Layer 2 of a small transformer language model trained on English Wikipedia (13 layers, counted from 0, width 64).
A neuron's activation on a vector x is GELU(weights . x), where the dot is the dot product.

Input weights of the MLP neurons that the questions are about. A number n stands for n times 0.0066.
n17: -1 -34 5 13 -51 -16 -42 -8 -17 -9 24 29 10 34 36 6 -7 -1 1 10 25 -8 23 32 4 -43 -21 -47 49 14 2 34 0 -13 -31 -15 11 7 -11 17 -35 -22 -11 30 -1 21 35 -36 8 -19 52 2 14 51 -64 -22 7 -58 -11 2 32 8 20 -44
n30: 27 18 -47 6 -49 -14 -27 8 -21 -24 12 -2 21 -17 18 9 -19 -4 18 -18 10 -13 -9 -3 32 -45 -18 17 54 -22 -1 -2 -31 30 29 -14 -11 -4 -11 1 -9 41 -6 17 7 37 69 15 -13 17 17 8 -17 53 12 4 13 3 -29 -28 -34 -18 -4 -42
n33: -8 16 -19 -17 -2 -9 -2 -16 23 -20 -10 49 9 -7 33 -13 -24 26 -7 15 36 -35 21 27 -17 4 3 -21 -3 21 -42 20 17 -21 19 -9 20 -1 -23 12 1 -14 -16 -14 -5 0 38 -21 8 1 -36 -3 -12 4 6 15 -6 2 26 19 15 -7 -10 5
n48: 36 -36 -19 -3 16 29 39 -23 -41 -11 -1 3 8 40 -2 19 -10 7 -14 -6 12 12 -3 -26 13 -46 2 -60 -18 18 5 33 7 -36 -30 -1 5 18 -16 33 -14 5 -12 -15 -27 22 5 42 -15 -3 33 -4 42 30 -23 -39 23 -8 -47 49 18 -35 41 -16
n65: 33 -11 7 15 28 10 -1 -20 -45 -49 -36 17 16 8 17 10 -18 -14 10 7 -49 -15 -29 -4 -6 16 13 -11 -6 32 -12 16 20 31 -14 0 38 31 -24 13 1 -17 -25 -4 -17 22 4 24 -13 8 -23 6 13 9 2 -18 9 21 14 -39 19 -2 94 -21
n68: 45 12 -13 4 -19 5 -45 33 2 -72 3 1 15 -28 -4 -8 -15 -46 35 -30 -2 -31 13 -16 -21 -46 -7 5 37 11 -25 -60 4 26 18 -10 38 -5 -31 29 -58 14 -35 52 -13 -10 11 -26 -10 23 29 -11 44 34 2 6 12 0 26 -29 -44 -9 31 29
n77: -9 -43 12 8 -7 -27 -44 23 -44 -12 33 63 15 17 15 17 4 -57 -3 -17 42 -2 -9 20 21 -24 31 24 30 22 -21 39 -38 5 -27 -11 -18 1 -14 22 -54 49 -86 -24 -13 4 15 -11 -10 12 5 -21 16 16 -38 3 -20 -3 9 2 32 4 -10 9
n84: 14 -30 -28 44 -59 -32 12 12 -29 33 3 25 12 11 21 18 -21 13 -3 16 -8 3 -22 27 -47 7 -1 25 5 -3 -12 17 -30 -1 31 -9 24 25 -35 29 -7 8 -22 -28 9 -7 19 21 0 20 39 3 2 1 -13 -3 32 36 -66 -34 0 17 -22 -50
n88: 38 -1 -4 40 15 51 -38 -10 29 25 35 14 6 -27 -6 18 -9 12 0 -23 19 -18 8 5 -12 -51 -4 6 -4 21 -16 -16 -24 -19 28 2 -51 2 -27 -13 12 24 -4 27 -14 28 28 -6 21 20 23 31 10 2 9 -16 -17 -51 -36 -7 0 -25 -40 -38
n94: -19 32 -25 -24 -7 26 -24 22 19 -42 36 0 -14 3 9 3 -26 46 -10 25 38 -10 16 8 7 -45 6 -20 18 -22 9 9 11 26 -13 0 -2 -15 -18 -16 7 19 4 -3 -16 -11 18 -31 11 -40 -12 5 13 56 -2 25 25 8 5 -4 58 -19 -7 -8
n100: 31 12 15 11 0 -5 -43 17 -43 -52 19 -14 20 -1 50 15 -21 -32 13 -30 23 -3 30 2 20 -18 24 40 12 27 -28 -69 -22 -4 -22 -15 1 -14 -41 6 -31 -5 -10 26 -37 41 18 11 -3 -10 4 14 19 7 -3 12 -3 -21 25 -33 -37 -9 10 -7
n122: 17 -25 11 34 11 18 -3 -17 -14 9 9 14 12 44 5 -8 -7 -2 -14 -39 16 -31 5 33 8 -18 7 -49 -20 66 -10 -23 -3 -16 33 -28 -5 -14 10 -14 8 25 -17 2 -30 -23 22 10 -7 6 -12 21 23 25 -17 39 -9 -31 -10 -8 -43 5 36 -36
n131: 10 7 -5 66 -26 -31 -25 19 -31 -17 8 17 33 -7 -4 19 -4 -23 -4 -26 24 -28 7 18 -14 4 10 -16 45 34 -36 30 -28 -2 -8 -4 8 7 -24 -5 -24 2 -20 25 -47 -44 52 -36 -17 11 4 -12 20 6 14 21 40 2 -15 10 28 -15 -38 30
n151: 21 -28 -35 -32 18 11 -26 16 23 -60 2 16 33 -53 13 22 -19 -8 -33 -8 -5 -5 -7 17 4 -40 1 26 -23 -11 -25 -7 22 22 17 26 -18 -14 -50 -21 -9 22 -73 54 -20 25 17 27 32 46 0 1 25 -9 23 44 32 -43 7 11 8 16 13 8
n181: 7 19 -38 32 -26 16 -44 41 -2 -12 22 11 25 42 -10 23 -20 -50 2 9 10 -5 36 -5 -10 -37 25 10 -11 10 -39 26 9 14 -11 12 14 -9 -3 31 -48 35 -29 33 -11 -8 -3 -35 17 -2 -1 -28 22 43 -21 31 0 -9 7 -50 -26 -1 -18 12
n195: 43 -24 -5 43 -24 32 -7 41 -39 -21 -29 0 25 -24 16 18 -25 -9 18 -18 -15 6 -26 16 -3 -53 10 -8 20 21 -13 6 10 36 30 43 10 -6 -54 14 -28 -25 -20 12 -37 6 37 -3 8 -21 0 33 -1 -28 -1 6 -10 -17 -31 28 -36 -17 -5 15
n198: 22 -1 -21 -32 -10 29 17 38 -31 -16 -12 1 25 35 2 -15 0 16 -19 3 13 -22 -49 -52 3 4 31 -20 -24 37 -1 -38 27 -3 17 13 18 28 -4 -6 11 12 -21 -20 -10 -24 -4 35 -34 -35 9 22 50 29 -30 30 -23 3 21 -3 24 -37 17 -6
n213: 39 4 -24 41 37 8 -8 -33 33 -37 -21 38 45 10 6 5 -16 -51 -1 15 5 -18 -35 7 -32 -19 -41 8 -50 -7 -17 -2 34 -15 -11 0 27 12 -51 12 21 1 -53 24 -1 35 0 17 14 9 8 -10 -2 56 -16 4 -20 17 19 -34 15 45 5 -62
n223: 10 -3 -24 -16 -16 -6 1 1 3 -14 -20 -4 2 39 25 -11 -21 35 -46 5 -24 2 6 -41 3 -22 3 -72 8 11 9 16 27 -8 29 10 -18 -25 -12 23 -13 -18 -12 6 -1 -4 13 -18 -23 21 16 -24 12 27 36 19 12 35 -5 38 -40 -14 25 7
n237: 46 22 -30 17 -15 -9 -6 27 -45 -13 6 -12 41 32 12 -17 -6 -12 10 2 -6 -16 -13 -16 16 -34 14 -21 -16 5 13 31 49 26 -5 9 -18 -15 -39 9 19 11 3 -21 1 16 14 0 -8 -52 22 -18 26 33 -4 27 -1 -12 -15 5 3 -24 28 -1
n253: 15 21 -20 -9 -6 -9 -35 -7 -30 -14 31 4 20 42 28 -8 -1 9 2 31 13 -21 18 27 -28 22 33 -4 4 3 -22 -14 13 11 11 -30 -5 37 -10 14 8 10 -36 -56 -29 -29 12 -15 -24 -10 -2 -10 24 3 7 32 -42 33 -12 3 -45 -3 -12 -12
n254: 1 4 8 21 -1 -32 -14 -14 -6 -14 -5 1 13 40 -5 19 6 -9 20 -12 -4 15 0 31 17 17 -20 -29 -24 34 -18 -29 27 -4 -34 47 19 -7 -42 22 -34 10 -42 8 -3 -1 12 4 -28 10 -34 -2 39 61 -7 30 15 9 -11 10 -59 -25 19 -7
n265: 12 36 -22 -8 -17 -22 10 27 -37 -17 48 5 17 44 26 29 1 -12 -12 -25 33 -3 -21 42 26 -47 8 -9 -17 -10 -11 0 -2 36 -32 22 -28 39 -39 0 10 9 3 -20 -43 22 11 5 -4 -11 39 10 -7 11 -3 -1 -7 -1 9 -54 -3 -26 -3 3
n277: 19 -6 -29 -17 5 -5 -10 -4 -5 -42 50 23 22 7 12 -17 -7 -44 15 -54 18 9 21 -29 -15 -25 6 16 9 -16 -2 -57 -22 -10 16 7 12 -21 11 18 16 31 -34 15 -38 -9 2 31 18 19 -2 -23 -5 12 10 13 -12 -14 35 -19 9 -12 25 9
n278: -3 -31 -13 29 0 -2 -28 50 -6 -13 30 33 39 5 -6 -10 -4 -11 -11 -7 14 43 -20 -25 -19 11 -16 33 -9 8 -11 23 16 -16 -36 18 14 1 -10 2 0 76 -47 -6 -49 -34 -1 4 -5 -1 -22 -22 19 7 25 11 0 -16 -10 9 31 -51 -2 13
n280: 22 -13 -3 -12 -12 41 19 8 -15 -20 26 -19 15 11 32 -20 4 42 -28 -32 17 -2 27 -12 -23 -5 9 -59 -21 26 17 -1 -18 -22 14 -12 -4 8 -24 6 -35 15 12 -17 -33 13 22 17 40 36 -12 34 7 17 -26 -5 -18 -15 -36 5 -19 -8 5 -23
n301: 27 5 -12 36 -18 20 -28 16 -38 -34 -1 1 12 7 20 -19 -11 33 16 6 16 -42 50 23 -22 -28 -9 -56 27 -6 5 46 3 -1 33 -3 -8 9 -10 -3 -11 16 8 -6 -29 -24 32 -10 1 27 17 -1 -10 18 1 -15 21 -27 -39 -12 -25 -8 -37 -21
n303: 25 -14 -4 5 -14 44 -28 -8 3 -31 -17 7 8 -2 -24 0 4 35 -12 13 -40 -21 -17 8 -34 -23 21 -59 20 27 3 8 -11 28 36 19 16 27 -25 2 -15 7 -9 2 -23 -41 36 13 21 -6 -33 9 17 -10 -10 1 39 25 -37 -11 -21 -3 -8 22
n327: 46 1 4 4 5 36 5 -2 -14 -8 7 -7 9 22 32 5 -20 22 -27 -29 -4 4 23 -10 -10 -7 20 -31 -9 44 17 0 -9 -3 -16 -31 -8 6 9 20 -46 20 25 -14 -35 21 4 10 49 25 -10 -3 21 10 -31 -18 -23 2 -51 -20 13 -4 12 -44
n345: 42 -29 3 33 19 -14 5 -22 19 8 7 7 45 -1 -7 -18 -44 19 5 19 22 -38 0 26 26 -4 -39 -18 -27 24 -28 10 -17 -18 14 30 14 23 -28 9 -14 24 -18 18 -14 21 -14 9 7 21 44 10 -38 37 -36 4 -16 8 -35 -13 -40 20 35 -12
n349: -10 -30 -39 0 -20 -8 -13 25 21 -15 9 75 -13 0 15 11 11 -2 -13 20 3 -6 -29 3 -3 -18 31 -11 32 -24 6 19 28 -9 -25 15 32 36 -36 -18 -5 -18 -27 18 -15 -22 36 -15 18 41 -9 -9 -6 8 -13 14 28 -31 -12 -27 10 9 4 -20
n361: 13 -10 2 20 -17 -22 -13 0 -22 -35 26 -20 13 18 36 3 15 -41 26 -26 2 30 8 -24 -8 -40 5 -15 10 -24 17 -29 11 -6 -24 -11 20 -30 -9 13 -17 9 -34 43 -14 14 25 21 17 -3 64 -9 6 3 -21 3 0 -56 -14 22 11 -23 28 2

Each question shows a token from some text and the vector x that enters the MLP there. A number n stands for n times 0.061.

"ena": -14 -10 -14 -32 -14 -14 14 11 17 1 0 -3 -15 -45 -4 -12 20 3 14 9 -25 19 4 -24 -25 23 13 -1 -11 -34 45 -1 21 11 21 17 9 -3 19 -3 -12 25 1 -13 31 3 -21 8 -29 -9 14 0 -12 -16 18 -20 -13 14 -9 -15 12 3 10 -2
The neuron with the highest activation: n84

"ise": -12 -8 1 -27 20 9 17 -17 17 -2 -3 -29 -32 -37 1 0 29 13 6 -7 -27 27 5 -11 -14 0 2 19 -21 -65 37 1 2 3 2 30 -22 -7 12 10 8 -4 9 -7 21 18 10 17 2 14 -16 6 0 -24 21 -22 4 -2 -3 2 -1 -20 3 -5
The neuron with the highest activation: n151

" d": -24 -18 35 5 1 0 -8 12 -16 11 9 9 -18 -22 21 -7 41 1 8 -22 -13 -6 -4 3 16 7 2 37 21 42 7 -21 -31 -2 -12 11 -15 -5 2 8 22 -7 3 -13 28 1 5 -4 -2 -35 24 7 -16 -26 -9 -7 -10 6 17 16 0 3 -10 -1
The neuron with the highest activation: n77

" had": 9 13 5 4 4 10 -14 -8 -6 -6 5 -50 -10 -19 7 5 26 18 9 21 1 -7 -11 14 1 7 -13 -6 34 -3 39 2 -7 1 -21 -23 -19 8 -4 12 26 -10 22 -8 9 15 -4 4 16 -15 23 -11 23 -30 15 -38 -41 2 -13 0 5 -12 1 -8
The neuron with the highest activation: n327

" Turk": -12 23 23 -22 -4 4 -6 16 22 -5 -18 10 -36 -44 -34 13 11 -22 4 9 -2 -5 1 -1 -9 17 -9 15 34 -22 38 3 1 -16 -4 20 10 -5 21 -27 8 -30 1 2 28 19 -17 -21 9 13 14 7 16 -22 5 -39 -15 -5 18 -22 4 -10 10 1
The neuron with the highest activation: n349

"\n\n": 26 6 0 4 2 1 -27 -18 -5 -7 -33 -10 4 9 -20 5 72 -6 14 20 -15 -15 -2 29 -12 -23 23 4 -23 -9 20 20 -14 0 -17 -9 -14 0 16 3 26 -14 10 -9 -13 -20 9 5 -9 11 -25 -5 -2 -26 5 9 4 7 10 12 8 17 1 -7
The most active neuron and its activation: n303, at about 1.8

" \"the": 4 -4 -1 14 -1 10 3 -15 -6 -4 5 -22 -18 -28 -23 1 29 4 -1 2 -14 11 -9 -7 -17 0 14 -7 -21 -10 72 5 6 -4 35 -24 -23 -17 14 6 28 -4 45 5 -14 -7 4 7 17 -16 -8 -3 2 3 4 -24 -3 2 -9 23 0 14 -8 -8
The neuron with the highest activation: n280

"s of": -2 15 30 -1 -1 2 5 5 -3 -16 -2 -61 -14 -10 9 2 2 6 -1 -5 8 13 -6 -13 11 -1 -5 -23 7 1 65 29 0 3 3 -6 -9 -12 21 16 -17 23 55 -11 4 11 -10 -7 -14 -5 -9 3 -12 -14 -1 -23 -2 -5 6 -1 1 17 -6 -11
The most active neuron and its activation: n327, at about 2.1

"ic": -12 2 2 -18 -24 18 6 -39 2 4 -8 -15 -15 15 5 -2 29 2 17 -19 -5 17 0 -6 14 -27 10 -21 5 -35 55 25 -9 0 11 -15 14 -7 0 7 -24 -3 26 -3 23 2 -9 8 8 6 22 -2 -31 -1 5 -52 14 -11 5 13 -3 29 3 -16
The most active neuron and its activation: n17, at about 2.2

"a": -35 3 0 -50 11 -20 1 24 4 -4 17 2 -37 -21 0 -12 5 -9 16 11 -1 12 4 2 -4 -11 29 10 2 -60 35 10 12 -6 4 2 1 -8 34 18 6 -7 11 0 24 21 0 -20 -19 4 -3 -3 -5 12 -1 -17 -28 24 10 -2 2 1 -4 1
The most active neuron and its activation: n94, at about 1.3

"le": -18 -16 -8 -41 25 -2 8 10 16 -1 10 4 -2 -11 -17 -3 19 3 11 -13 21 7 0 -29 17 -8 14 44 0 -54 15 3 16 19 18 18 -26 0 43 13 6 4 2 -10 1 -15 6 -23 -5 15 3 1 -6 -12 7 9 -21 -27 0 -36 9 4 -18 19
The neuron with the highest activation: n277

"y": 4 8 4 -30 19 10 1 -10 8 1 7 25 -42 -4 -30 0 14 -37 25 -8 32 31 -15 -9 -33 13 6 37 -3 -35 28 18 23 1 1 15 -13 -3 0 -5 22 -29 18 -15 -1 -6 -7 -26 -9 -8 -14 5 13 -4 20 -8 -23 -6 -4 -5 -2 -4 2 8
The neuron with the highest activation: n349

" c": -21 -1 15 -11 6 1 -14 -14 -1 2 -8 -16 3 -4 -4 -13 31 18 8 -12 -1 -12 -7 16 39 0 32 13 -27 18 15 -19 -18 28 8 5 -24 2 6 -2 18 -8 9 -13 17 12 -4 7 -12 -28 24 11 -31 -35 15 -31 3 0 17 6 -3 5 -13 -4
The two highest activations, in order: n265, n88

"eated": -3 13 9 -11 10 -17 -20 4 2 -1 -24 -50 -32 -29 3 5 17 -12 5 18 -7 -2 3 -12 -21 15 8 13 29 -26 61 11 7 10 11 5 4 16 3 0 -17 6 11 -6 4 12 -20 32 -6 -16 -21 -10 0 -20 0 -33 6 4 15 2 -4 -5 13 0
The neuron with the highest activation: n65

"\"": -7 -10 12 10 9 -8 7 -15 -10 12 -14 -29 2 -21 -19 8 42 -28 10 29 -2 3 -15 -1 -6 14 16 -5 -13 -8 50 -21 2 2 -2 -15 -10 16 11 14 19 -5 13 16 -4 -3 -26 13 13 -30 -36 -10 -6 10 -10 2 -9 13 -1 33 6 7 3 -21
The most active neuron and its activation: n213, at about 0.19

"ie": -23 -10 15 -47 23 17 28 -22 26 13 -13 -4 -24 -20 -13 3 6 -7 -7 11 1 3 8 -30 -33 6 5 6 -11 -37 43 -28 17 4 21 17 -26 7 17 7 5 -16 31 -5 20 17 -13 -5 -32 1 4 0 20 -29 8 6 9 1 -8 -2 4 -9 2 -10
The neuron with the highest activation: n223

" has": 2 15 4 7 -2 -1 -5 12 -10 3 -1 -48 -10 -30 24 2 36 5 3 14 -1 12 -12 9 21 5 0 -12 22 -10 43 12 -3 3 -17 -32 -28 4 5 18 31 -6 14 -15 14 9 15 -16 11 -11 14 -9 20 -26 10 -26 -41 -4 -13 7 8 -3 -7 -10
The neuron with the highest activation: n237

"ained": 2 -2 31 16 21 -8 -7 13 10 -19 -19 -49 -14 -26 7 6 37 -9 5 1 -16 3 0 -11 -17 -3 -17 -10 23 -31 49 1 -13 6 -12 17 4 11 5 24 9 3 11 -7 5 9 12 27 1 3 -10 -1 -12 -35 5 -47 8 -4 0 -3 -15 -7 20 3
The three highest activations, in order: n361, n65, n303

"2": -32 18 -22 4 -22 7 22 28 -6 -2 -27 -22 -4 -3 -22 11 35 -2 4 -9 8 11 -1 2 -18 2 3 7 8 2 21 -2 13 1 -8 19 33 -22 0 6 -13 -29 59 10 3 -18 -11 -14 -7 -18 -12 -3 -13 -20 -4 14 11 19 13 24 -2 16 -31 4
The two highest activations, in order: n195, n131

" of ": 1 21 13 2 12 -18 -8 21 -18 -1 -5 -28 -5 5 -36 -11 34 -7 -2 4 -18 -20 1 13 17 -4 -8 5 11 37 18 43 -4 -3 -18 2 -3 17 -10 20 1 -5 0 10 24 -2 0 -6 -44 -21 -2 1 -11 -46 -6 -16 12 16 13 7 0 11 2 31
The neuron with the highest activation: n131

"est": -7 -30 14 -18 12 3 -7 -13 -9 0 -20 -4 -27 -46 2 -1 20 12 -3 -11 -5 9 -1 -7 7 -9 -8 47 39 -54 41 -8 -4 11 4 26 -28 3 7 3 2 -8 12 33 0 9 7 17 11 -25 9 -2 -1 5 8 -21 -5 0 6 14 4 -12 -12 6
The three highest activations, in order: n30, n151, n361

" Ad": -26 0 11 14 7 8 -5 28 10 -3 26 20 -14 -23 -25 2 22 25 -12 -2 19 11 3 -4 28 -4 -8 11 -22 21 25 3 -14 -18 12 16 -28 -34 29 -23 1 -4 34 1 -2 -5 3 -11 -7 -14 32 5 -5 -24 -2 -24 -19 -9 21 3 16 -2 -5 -3
The most active neuron and its activation: n88, at about 2.1

" st": -15 -19 39 -5 21 -8 -12 10 -7 9 -25 -25 7 -11 0 9 7 12 -5 -6 -4 1 -3 14 36 17 -5 32 12 31 15 -12 -18 16 -6 2 -40 -1 17 22 23 3 6 -9 7 5 4 4 2 -39 10 8 13 -57 15 -24 -22 -18 3 -7 2 0 -11 1
The most active neuron and its activation: n100, at about 0.82

"ce": -13 2 6 -3 15 -10 10 -16 22 7 -15 1 -10 -17 -8 1 14 18 7 5 -20 48 -23 4 -10 4 -11 5 -8 -20 40 19 11 13 4 13 5 0 -12 2 20 32 -2 -25 -8 -3 40 -3 -15 2 -13 11 -17 -21 9 -11 -21 -3 -27 -20 -20 21 -24 -6
The two highest activations, in order: n84, n303

" et": -7 10 25 -14 -26 3 10 -21 32 10 19 -12 0 -17 5 -13 28 3 15 0 -20 10 -6 11 10 -7 10 -14 -17 6 24 3 2 15 7 9 -2 -17 6 -4 17 -12 33 -15 21 18 -44 5 -6 6 31 1 -27 5 -18 -15 -18 -2 14 -48 -17 26 -3 -14
The two highest activations, in order: n345, n265